Layer 7 of a small transformer language model trained on English Wikipedia (15 layers, counted from 0, width 128). Numbers have three digits each and are written without spaces.
A neuron's activation on a vector x is GELU(weights . x), where the dot is the dot product.

Input weights of the MLP neurons that the questions are about. A number n stands for (n - 500) times 0.0014.
n24: 400512591576219285488475523621429629513545593288503500405357374487678584497370497371588667531549390404455372371541593549699534491411506594577668262577576619169486342426372668545364568602427465613450497497604533563489539447559760418471451664542552539481482398595658475620506368567608555516426449571400441544565324476347439451555546506542550416678633649476443461676310381485510509506525
n45: 362463507703290470776523651723364406371520561718555464508462550567485435598403810413608765454460414629731492482486534604300504597519401446449465504360414405567483627191634601593492553330413489234282602441554485629591540686460489184721421368457462421424433592605683223533324508699504343492245492577365419407634444459462507651283610366548562738548458730375609575645322343444533403579481
n46: 483327344484588189562567440357376415445373671598638688864725670594595500380448313451706487604625681557340381677484664517609419540544496327492308335541579326152294452338226476388611325409605550432697746551563283250554649438530365458317428621348775568449500405467229549647441442546684701596500450568715514687695396448587728440368500462492539558531545520484445436643496500751333428766291
n48: 554395387449305714622596436550589392356421524551471325537534441475479561408467401569484421661436431640353384566457601570331452482467445635713643518500522453446553500402539533536510488587527261659567485509618503426478610634539527351630491370360711478694566394519564537550450629622552479509610401419482599714674458417334414313366367409562544417410476433412665557575547307515777512641399
n66: 514558386520571650525602690531497722373670577382365521647564456510666360256464500553630472552451453437383510415506396640353387493609480449521670421613609365611259490524621451373727503514332528539420360541340634468456549710585557472570497490380467445252300656469413288451529520380583480589452544420371718537551628559436611598595450234503363507856323506458507582390393389634364543586537
n110: 763451701547542440513472459605647595387557620404355568405421427340577719637621559558640514579424611435426565380640534453383636614388335504532388301796717536383332628258467419550504568555493449500531674450441510404482336611489397587523463755442527642299661573434421383517520691507370476636526532345667504441405530463476265686335445401286615590372517464589465567383353428637309547323362
n118: 513647419296445509512536518549610203589427615500500603487503542487491516482409575627527430584409524341592474515718593420507376410588625465619278346300611331662493675417724513519557516473560393531561436526419519540384695479527229548275513380320418586500462540377458477599586571497490578656597308294636271718436500425606478637469433596556494365574494672463582516368450625397503541691468
n123: 433465426560621388631471523596794625485429471414396654463695489620353540486528665496553601349549302568630438432462077376508371433443279520611434379525740549321382196669523269620342626511592581457500445407533656500558343552466471347510521460415447575492553594452457238713642602437425397518717419619803387628376638549445398500405468507546538584580504773413567624608384573394284571578616
n125: 604461308449470417550734439473481632397585363419486349766340557554352307581623474603129358480543472248492705616567731523464408551698407560328508485522511600723289482616334675601473470500258403606437397469572566604424631457575593364496613723550566481438482518647318732626436301515581423443553409579474517655521642681384409372504452166496475642689556254493431758408428590435591642301526
n131: 431612622430389447504355673676430388427323625461399565419333390530382784611484623426561383275650662359461525429702513360558658276393554563457355496463632634669641447201349521305561567185652368401358404543406402464578509528434538425702496479519128548570553561220663260561768753620725545449464624273652673432556480622391537369385596892765428357640442780540543590397285597203572385444554
n145: 600584545380696251528564308509368529474487279443242574363412725657577278528455739338667470348588364275345660725544672504693313385632412446427303500189354548500601410526424677426417567353583473380584580764555471305333526376863580480731438398651612409658217455291567546614617398487496327470348650454623632376456328402551398666594483660398444449653571568271466590599305706496478673773853
n159: 590476358429397461462496377816576464478560221387685367392475526504648674417401415482473515528443657446470500586307387777213493631378369575867467450374418609560559496421485482422671312323575375779591545496552543300516492559404446726552383600573679707409514655275405313627465669600283543537528444614658577411507610642478347405468388388535424416465699709291604500504433460397566521463518
n167: 557563473618413359366427509458363527652361617578411536458455490532590431291651367473493504538475467555507283523614493324412660597341452738581910429561935464251481520550536517470482654412541362250503566454602385613442486484460267393578490454562595454421756487671486375563431535356575389549585563570455249619608577430531584464389384376741566566549428605322507587454450417607353473511548
n168: 220622834521470492464461558314681492608251580561366267621449521649484226652211384362305618714429368651301360572568656270744517356367614262717573355605914351675472640566540479393685290603521535438517544265612604594556347399362407405480488552547646622597682504363593509480536624280752430741387578578252462487283488401785426509504622409434569521613475739699574446248406640339432446461343
n174: 515378670432537500573371483519363662548365652519343436441689504357535424559305677658530492816672410558519500370500525451484594539403696347803289511576730568564322440349296525574344410654428442379518490436385329630420786607669489561524464452394504545720440532511340599697709603589514432489213585406555390714576496645438543511304565511705337273563417483542377383507546493603321407425249
n191: 361596646477555257262324662492893272657587393468703676618650597432466385533774465519436520420634359496642535565343734544418260332697362612409539410382426576500538429317504466545492481529530471696243778326613688403395460548476462399620553484444420210681560705348327438582518671681439293488460437412659427414558455377655564416462435500732324712533408449401461447579414485466652553413608
n210: 581538350553365476538424533588537574651378721548562534851461409377441239503692464631289671634681731307640586476361582388293436710228600504548628454656679493411379637303606676538489368500373370592479606674533574490490340391542507382357532438625507648466433503449504478514493348474425409285428745339623572449555717493363367556504746718538414403572564541517489321452441338493427521378392
n213: 669440463531500551520291462596518376543594639269574369322605401381432524427548362597427525569445455250507224513424636496459562493469500508651681414479528468500557568569511435568638441530404458634246610593585517412441323533548573412712565614535524738453364541419444461389326732439424671763513703727528535606566653541395520206514528568388633563527448687279443650138466651459422606378437
n235: 944524566692392514473323565562582588380338613239401437486340374426486372493306464388604544434526626341518639406244699541690489500566344535518254587282572540632423562316500469372444624643517636399507520507486427517409566571668511550581483601305265449333358534568287464545602382649390434551517540582658432403554538642636483559514645727331544475684649527554446642321459471528716301544532
n248: 327470485477553512538710679484529461443743433624580612528496742694577631572442516539354455434441539551394588485613202542283346686594377255586447543366569414360292348545538691361533619677390407422786644582435301585370368527739444403383496273263500541226605427492444556519626287386425364557545496668588545435439391589600275604403650734574462564504520934744569449209554396229351601656428
n256: 836547533739549384642530449389379445511454626543274765359590527585478452705270473511331601590516629422515511363546530438504493489268339468473740606197641465577643263438591493438566311472688594401466411334538405543593504450646552500426676352257533631402317598417253398796557820462355551523425572503455613500408533354447208636409608400664443511643630353561599639527522534515420544535369
n277: 438606477632510552625602229538454530338545286299416227459389469646695557392487537347546528555574500520517614497554386717486593451523715486490510615636613573555551529343518615431609783614464491451691481459459576646408507631274436462583595469293364486391264458602493500419413375596427424633356490300608444490452543562473579262608517590523353544275406500387610628334656436582561549711440
n285: 615559605681492436325578338614616432531432316564341516661339383436344370555624570641440548483399426454283388533413392468566310332617573330480500466401429627714592571552944489732448458317549486549458515611520410537571679339204393413584620621694470421392549273566415152556460605504576316672712430426795629395467481728689444628632447615545478454540408651423677609480258481500451304512777
n294: 364666475670614575552477456402540573549540452609389300464391555477429519512528331434503503570497507500431420551370522527613411562405538427326454327576451536523472425570568491528634755721591554459458292394611566522588467604460471410597600536443661493527538602412554552559531642448634563526256405521416303650223472341474537480566646421338662638577165475420343656691329577335575588625381
n360: 423546569632599424692614483496418430477469467647292372363683360574590351291515652640672346459559633467569197609624493582612740482269440423339466562400561496338528664477654460529621545338713747603437450446382562511358450443492437447521493371534404558379493616753586290471436598645608299686560660397534684303493442329676405519222511227391454583532262421668397584561399376802412441488541
n376: 354639543656576513290581629279615304581318412295559573446412826660500689345513205408297276500389514434410460604375425367476500427591557443373482664378806783536586392674444539457482443710582377396703538477549366526828432500454720463684837464035435500721642317388407638500669558225465435401534365520736105594643754667433672325772408591594580389546773416310401349450513509367618578532341
n408: 479442674277339472349657504882203356700546334391535420587610599487437403485643335604466454442513583439496622458715427513543468456348435689483430400323529681257566369689350536583597500651508579468435508634442365398471206330534545569292417496505392605373512539743342492508512312637629850467512579556377641380569468460810555576897766479682322537601460702341488484275421500591522444094472
n410: 453382497573500588466520459447490404510353442587516540615432448393428403252673408452639470543636802802526513379445432618362465409373568385434316576599497687430402576363459551528490445438503476522635685616431525619506520353731420418408339520460669520594563662703571643566497467490436475411635454450425543382521623525435409503528580344387398500753661475692447349470246348491645668480458
n457: 546335436629370399474623421761662354486315510347636435440362364457436414556584619681634611625544426555557576510513376493474558480449562392638286419701444543632169409361358517440417541664378288541407447464686422537674536405435589558536507525454514593709709530427703393557510549711438297433428381468584465423303409356514429514365469653651434431770665464540687466493440621275666388514500
n475: 454365514656338493440519466266465299553596327469369619342596358504643493595637237409442527593551536522568463326602467612579540388525563600656410449573462485492291334527637337507596441441624411239637461435308467629795676574710386462570514560529391404461403475429485652386390813557592587733268508429601496616461402651574330669399614363378429548486205542723466294701550504446844486416563
n495: 396700504287435617210067563545475500492317444567577676656504496558597636447335500516765409496601621444414428364298440416577412567540576409657443571389389379500531520554440571586391480415567616350753703347745335609518475366432528496671142443378536512320582714577424581488661500344224413381492692773451572263630480797633488596355592434434274585481604765662701425388305621539448417512432
n499: 484471466402582411339558384414532371359559355262496428629247558548318477649605492621576139462157545416696585561587619508516546567413477463674430658299445425361354481627772549347336580553553425474749602492406357533351516744714404727475399601384349318616346485411803388426702454445633549523358727514508758438413669425546384600583469630407452631401554617485488549717463796519381549654358

Each question shows a token from some text and the vector x that enters the MLP there. A number n stands for (n - 500) times 0.0099.

"se": 544410553394465536600478742433664513446415606716578415341461490380541554652394531546419582458526446605500502452404584395519281443463392786503424403463454521507475622623498471336406583382602590421597267428640410497634515501638467506457510534717744481368424539334410580473403405571330472548617436303528724355455355488325789457559695525388565498554664436497510313626651565479151538574576
Which neuron fires most, and how strongly? n145, at about 1.8

" 5": 605362587496436411514387611373591437452305491670520549153553448443451607523490589618342582587404585692485474530577597477516336583600546798550325456560351720417385690646673575396386598374505510520609281349637497586457496422523600548514603458684605448461626542373384415315324506563358368441475405476544564382531470574276782437589533429480465483567307478470626509484772568467287491573568
Which neuron fires most, and how strongly? n285, at about 1.3

"\n": 523354624486416485630533642461611438391348547588552400332572570397482706573359598589474518461564501606510351548542654443569316525494457739496422577477424746549420689745469472362216531364540594475659394309508455447550488477653419576585458387635603409327424709453390595329335409572435364604582382381574636394393495485349788363667659388463466569567476431498664421608564507402242613544483
Which neuron fires most, and how strongly? n360, at about 1

" writer": 441411651404415579541550594418570576448500474741571433273452460414491714505295490570352583444496603531530452515565636591522371450634527704453466560457362661424406699601670578309358596384528592550664418341503462594514528608527585563422675287664558462346399518326309521390365543563355559490610428275457658362461516496370784276606658315350501480564551415423616523481602486550268522573545
Which two neurons fire most, strongest first? n277, n66

"),": 572439681390448448636529685555643512440372566637560360327532414413361533656437558638391498466433551613500398480638613579473186466531531752496424483463402608504385720702578446310263572321497569523717395346590570563484439488557440471537543324646628452279434593463388569367334442682392524553566509331574647363510521444411863342655638432493483570571426458372576446455635548440338503510461
Which neuron lights up most? n408

" 1983": 580297561416580432632550611391513575549463647760641430241441459377425699492434536550376546548537561733523570484635578447440313534603503721575448512669409725543481745710445381292322542445526507563560386226577568519506472541532591537565449392580556524422488491358340505367442448554292405481451443447516674273465467554307788362668583386476464475584434339478431538483543563599299414604397
Which neuron lights up most? n174

"il": 603466573480434493544464660408533548530473533648571531291452330347428612603404497637416484539461464551601508551503657452421476486561461704421455489552379633467422768760586461359227534365491573436617308398487542534576490588605435610470538331730589431488566476432322580373368421477438411621503476332535689271529418363321827441614561403425433441695686400459723519627704557445277414498441
Which neuron fires most, and how strongly? n499, at about 0.18

"-": 654468538320462511582425641367690449460440622643657455296544499363533658543314512685412574589418591630539466560478600383488412628570472706481470437371401655476412735663602450402285520392585637529596373401665441480554578524587418573370631339733674443430646395407303711387383334521359519536597482322565628329474395518395764444450582484482427603541405424441626565433643500394254444469365
Which neuron fires most, and how strongly? n118, at about 1.5

"att": 560532657487554444482432551434710516548368568646519489240385511346431652610459520559492646641510462540543505443536550389461418493583573637463456493473364578485412748786628543467311526344462578547517392350673546740565358382561519578412637396674573534394474514491414557349322415383361467584483359419591528264434497569155796341665575366395500414690576523483551413566608401451240500639604
Which two neurons fire most, strongest first? n285, n376

"ed": 475473562454483487506534678385617478543378394657580517380411460451414707552380486550391616444518576587534431530523560505561354535484443813467460544577418610470458628690432579469286636354538487392694409320521365543504501505644319410451621406718522452332703618428378531351295464471388501557585405314510599351536376421314832305660676426539416588674644457476588407587704531442266402626546
Which neuron lights up most? n167

" develop": 603398570372511570651469433454557552476532493590634504330509348463400579587432476570428433405408619607623440562522594544460325472595369660459347631594313632447437698656604476349322609419543545577652407343601508608613602613695452491520543281602478300405644536381467438251311326488345508563629477374515701264391543405357828353574596444454435466692598456424564531636577493544242498586544
Which neuron lights up most? n499

"oke": 569334538388426617603587632532647482497403648626658465256456427327512556603475480504371660526634610592512452431461621357414354378494449718516408437513441600422441680555520481354426551343630498516620351487615509604533533526625527595334498420705572556381437466384341548341332422470317634550646490248553694342497466549137726382695579410478556471544654488472529467583683451519251421610575
Which neuron lights up most? n210

",": 500405649470449493584496723554628517470416598634633381334521453412432585592439499542316549516463489600506423480685642509425250511550492757567465548449403706487396694615561475231253572281541565507689376316506580507519398492529477549465493312695634422307387566406397605358343390542427507606555470350612664371516443412418812368652719449593414535579368492426587503521666495451299545552456
Which neuron lights up most? n408

"3": 528347746391440479586507652376625550462567648738604455288509454345537734500419647485422640582519525564554478380567650417506279517606463693482405520641445639575436785685466503299388621366525569547668328352452486511482400496580554569533570414591587403367587436436411606450410420532277399440453445470462578344471448576289756402577604512458444433664397305501455476401680481591206521484413
Which neuron fires most, and how strongly? n174, at about 2.1

"ord": 576289658491530672600540661414625378459465610669544375284531451300586629683332556457488556515559570493520518411525562430371340365410630613549504542475418609464492738745601525479280513346552533509569309363540480515562533480599548575429597275654705421377402397437360531504329483552482582559491385322566685396425387426214705355705588420452472467599575413489606422637664658481254463507508
Which neuron lights up most? n256

" bas": 651423658556412458551463572456625393536524542622542262270554385338475653611380584545478594377461570424462479461531507480569359453655593713527393549585402543321417748502599548380309650430461523502578319418727466666557516526556485583478580255645539476356630568302454504419379460423449455493645312390525650341441561565436970403628522366434646438573532399493625493441623318515306397538583
Which two neurons fire most, strongest first? n285, n235

"son": 520280560466481538600565702456650537420407600680629466306574392278553683516467480514492574562449641648466495427473601379395390374474561684502471588544436714531381776679537482385344530325619522501762342321492431542511506486602558583380591298598638536423412440461360584352340517415384529524597450294505560345487414524173727333681596396465509409643617447463597493540620456517328541522543
Which neuron fires most, and how strongly? n410, at about 2.9

"ari": 593292514365475521676568605472607540523408535724659512220486337390479578572422449730316570461447732518466595439502587410529309323498503745460490431493336564466412799778585424423369606310555510438641390457493434523578505514585536617390538285691569515524418419473373670466455464501385522568582366385541613239488385471221710437591523431456514528653649401590590439509652483477364469518539
Which neuron lights up most? n410

"itch": 563484633431438624472543562432580471493504576671651567247492387323585679571422452592466580522482503532544523548517550359499452508585421609411472562595377635445419764622552516396310552261612568544708361355612514644534536477610535592346598423686579489331530494290353576360298461482399506663490339257514557317441367498314794386560474272545503465672702437492562542487607598449227517482553
Which neuron lights up most? n110

" ex": 473311548424412556573426507422481605455617466716548446369548418442383687517382519507449640535492503651585462546508594533508387524554381599450482469556436625465420748671540495357314527468602567502622349338600479651610565458616480610435696266684518499316547663295429608303372501367370530618646277446590594282546352414418831283684613416445488564597506364399599613350669464435414454488447
Which three neurons fire most, strongest first? n294, n213, n277

" early": 517374641520427403548489607397490483510453637666485459282625417377345617500477519541303558473490388625536351524462644506480420528517464815554486617526524747503482583587532525238230595509560484521530256343616491664600520455710512582507516391702625519409567640336389533353339385584385550575520457385391601271467447554331825336534578539461458542566474389491649636485547656421361429567421
Which two neurons fire most, strongest first? n213, n167

"up": 605525673430479562501577659386694407428493637702551352309441527388510641627304515466421621559468494600582487519375687382578366570545567584477450508549425593448533761691525427326290526357619656469637390406694453543525474451650456437375552328709598473399440503340396492329387437498398663524650412434521643286515376462295681372564656506444402634535580471436579548526693546359252367433470
Which neuron lights up most? n168

"2": 463309626446424496590464622341669516367470657710592487240533474283551696569423521527376611514551550720573437379568659480362324498594505719496427521701466706630364715626485486330296599501532547477686349317520546582519449383566483553504595415675577423417553535420408555387448450659253498423441441472417582325483456496325738352617621474437441516599421351540546456455629584535316574366431
Which neuron lights up most? n174

"urn": 548436487507446520618486699306634472529490659685527512253457291349497636673435510599407493764494499632594396459483594459396452432572570648519399570594447614531392689607607372463294512486594443494661322404618511683598552418616550608377551374642534494412440460455392577315332397404402555607464472329544625304459387471157713420703619379389428519659539471374458543592635590403310570515537
Which neuron lights up most? n475

"ton": 662396589394487554642520720456632459445341483669633470322577440336565609639466495457384538466494493534490476494510609401466335398503499687527361553512403631473416797748661530428343572268604574438667331308488520550504494454593473538379593413694623520417503473516350605338341428463365595511552401323509632342409491444230765336690554385379558483591628428460579517572717534469280544573540
Which three neurons fire most, strongest first? n118, n125, n410

" offic": 574356523382485567574478636454548402448435531673627408361583366333460725511396467491470500373539556478516487481580571488471316465682515705532451614682383666447495658633642518379353630340506529393642398302594592559588614523610612566419594324742461503344474670471393585317404477363457462484554330359477649227447568422355795286659578535287586561707465407370567466500566475551309469575472
Which neuron lights up most? n66

" (": 532365574492448497553426562470590516429426598681632285404651486419510671601324617678504592486485600612622375457484562496553396515551556794480442692459496660575349693730513564296315524282557518426729352304511493569523485488525424476485481335533610371360546412394289470362334461581448529561614465421598709317436324481373758382641631423454532604541427355398583582528683480377304503598443
Which three neurons fire most, strongest first? n360, n277, n45

" in": 453423595510425432653544668389618513404415569642679431404549474415402618584404480546292593559425545542560440484539594493587315609447417679504509522432385723503338709593568604275242556377555413451715380432663508607617515414655427531549621313656691474437575557435420564290396402518371547511571357507559620229448423478393757270567639477454459643589448350348644517493628502505317509441477
Which neuron fires most, and how strongly? n125, at about 1.6

" a": 569455511511453498561479555484656520448386515572800421328595396410421578575391660620283613545434596501561492632559498525453355563592545664506359446489397636377433721683491564457268631377490577502624394368514526627573515492634515607515537355651598405364582621230406549453374435552419455553582367326547665257394357451305859305512679408453532466600406406531625453475655446468268512577515
Which neuron lights up most? n457

"ud": 595344530446424605529536642493667564479451592746571530284547422306505590706464332455462587575524650586556505504558518427509463379400511674444462460580333656435446712703555596428299527278420491418587280424570464590543536537564538600376540344723506536486478578444432540385427477396373531614523459363616697252494498390092727383640583534508504518516540400540521389570707518386271512428528
Which neuron fires most, and how strongly? n210, at about 2.3

"ecutive": 563457644488504511592521710373624429435362577741522395300599407388477668516483495648394536384411602630510450442510600435541439427632540794488449567442304615433510744651577509303348513380532583510683403299643366602580538465670520565471585349787550532370546542360397507353319422593415444505506436333428518261445474457300765315624576458392484428626510444547609550450518496531291563637416
Which neuron fires most, and how strongly? n360, at about 1.3

"m": 419525615560371445482413699351650573483383704674630430372574348429552652534382545490427600524427506614587461445551699406589423487562626581534322515612504645495587707625601458260265532282562680440626394370551424619500448500541443650310569367724690417424482460338334525335344434460475434575566395461481661418440390403452741334557510515474343598573438403449636526595752517429269550546447
Which neuron lights up most? n168

" the": 384421520503532459650508735432689540455434640629659371321570440474441545534346682590206581549507587667554426487461553564504313408555502707449424517442386590453440672602469628463234539360599627515605384418506501495604511598676495542476516369627506486299410512387378592380414397516378473592647379382509669320461402429417850349588634472383518533646360405516575411653714488432270454537539
Which neuron fires most, and how strongly? n360, at about 1.2

"19": 479393564516514533543509652478587582489488694777688427290553448442463697585394655506482528509484604602621292537635592484508364448605645688547392573574416679519528636683462399327239612475542525550605390280595503532532419477574448594531458370659601446392558442369346495394442440586277418463391454485534633211517324582433738377604559400413388483626386261415534520508582552450243502551398
Which three neurons fire most, strongest first? n495, n174, n360

"p": 499544614523410456398389663425700715537338603763597431294565509363556610701388404453503663516501461585567405566498609411593486550499637596402275530580428624453555639739495460363256588315542548456605398344637416549537464533589475601421543451692611393393387537409372511395301350453581473534454449503554677331384426440397826369577541482434377606550465412511542518567735438453231404530501
Which neuron fires most, and how strongly? n168, at about 1.6

"ur": 635568518479536648559494650361698516466387559668486410259681338424546406583349460579439573601453617520688455442496626466465395506663527575366454525535365592445542761708603501379293531360424642456524423383602591615531429507596477550368483304800593469344517565311439553398420437395487507607566384350583617267439506402295730374587542440407575531636527438543519320510726551443167527518572
Which neuron lights up most? n360

" reported": 471298554451480469509549552393611544582425510636644466270551312375475768533383483610402451393503539594481472539562608547551373487513447731430549543511469647452462679646512465397349693372521517595673440284524464586508398534577515512484503419748388406395590784497298539290316425500409490618561537301465653289600398403317796326678651441451442441687518396427522482605688408486366526558497
Which neuron fires most, and how strongly? n360, at about 1.9

" Mary": 367368569390347540618622692457508522401492614582620466319567448441563664607386516460351599524500567647557491449612668484423327488534509661517525504566515562484411755537674441360387560373536389587690401349541572558577527604627706664325521377598562416347465444421345517315316577498244561504514452286544681378438402455313742421721517348387520492547489536393528552655702527410247402512509
Which neuron lights up most? n66

" comp": 515398586494541477473509475418551709565471500625559455372499401381404606632380477539489617493512625636510440551500501531566379487685570643358416477488363681443532733692509489224276506355561471568630369353664428556590369575693551518535609350637485337316472628424480567329340442577443592520583333336585643320375387412316760264564653390458402672684452414535654575487742461486408451418476
Which neuron lights up most? n294

" term": 611467640452461530591483570316604479473498632756613432242391426298542682506326493527348572360606488481559475517433593471544215581559518771442468399531387542399448783645560423316368545369517558456595391454611554529599514474653616556365625370725513490351502554364374626423389428550297549553526428373562634279397413398413753481490669492443450607594441477404612509566529666508289599533587
Which neuron fires most, and how strongly? n145, at about 1.7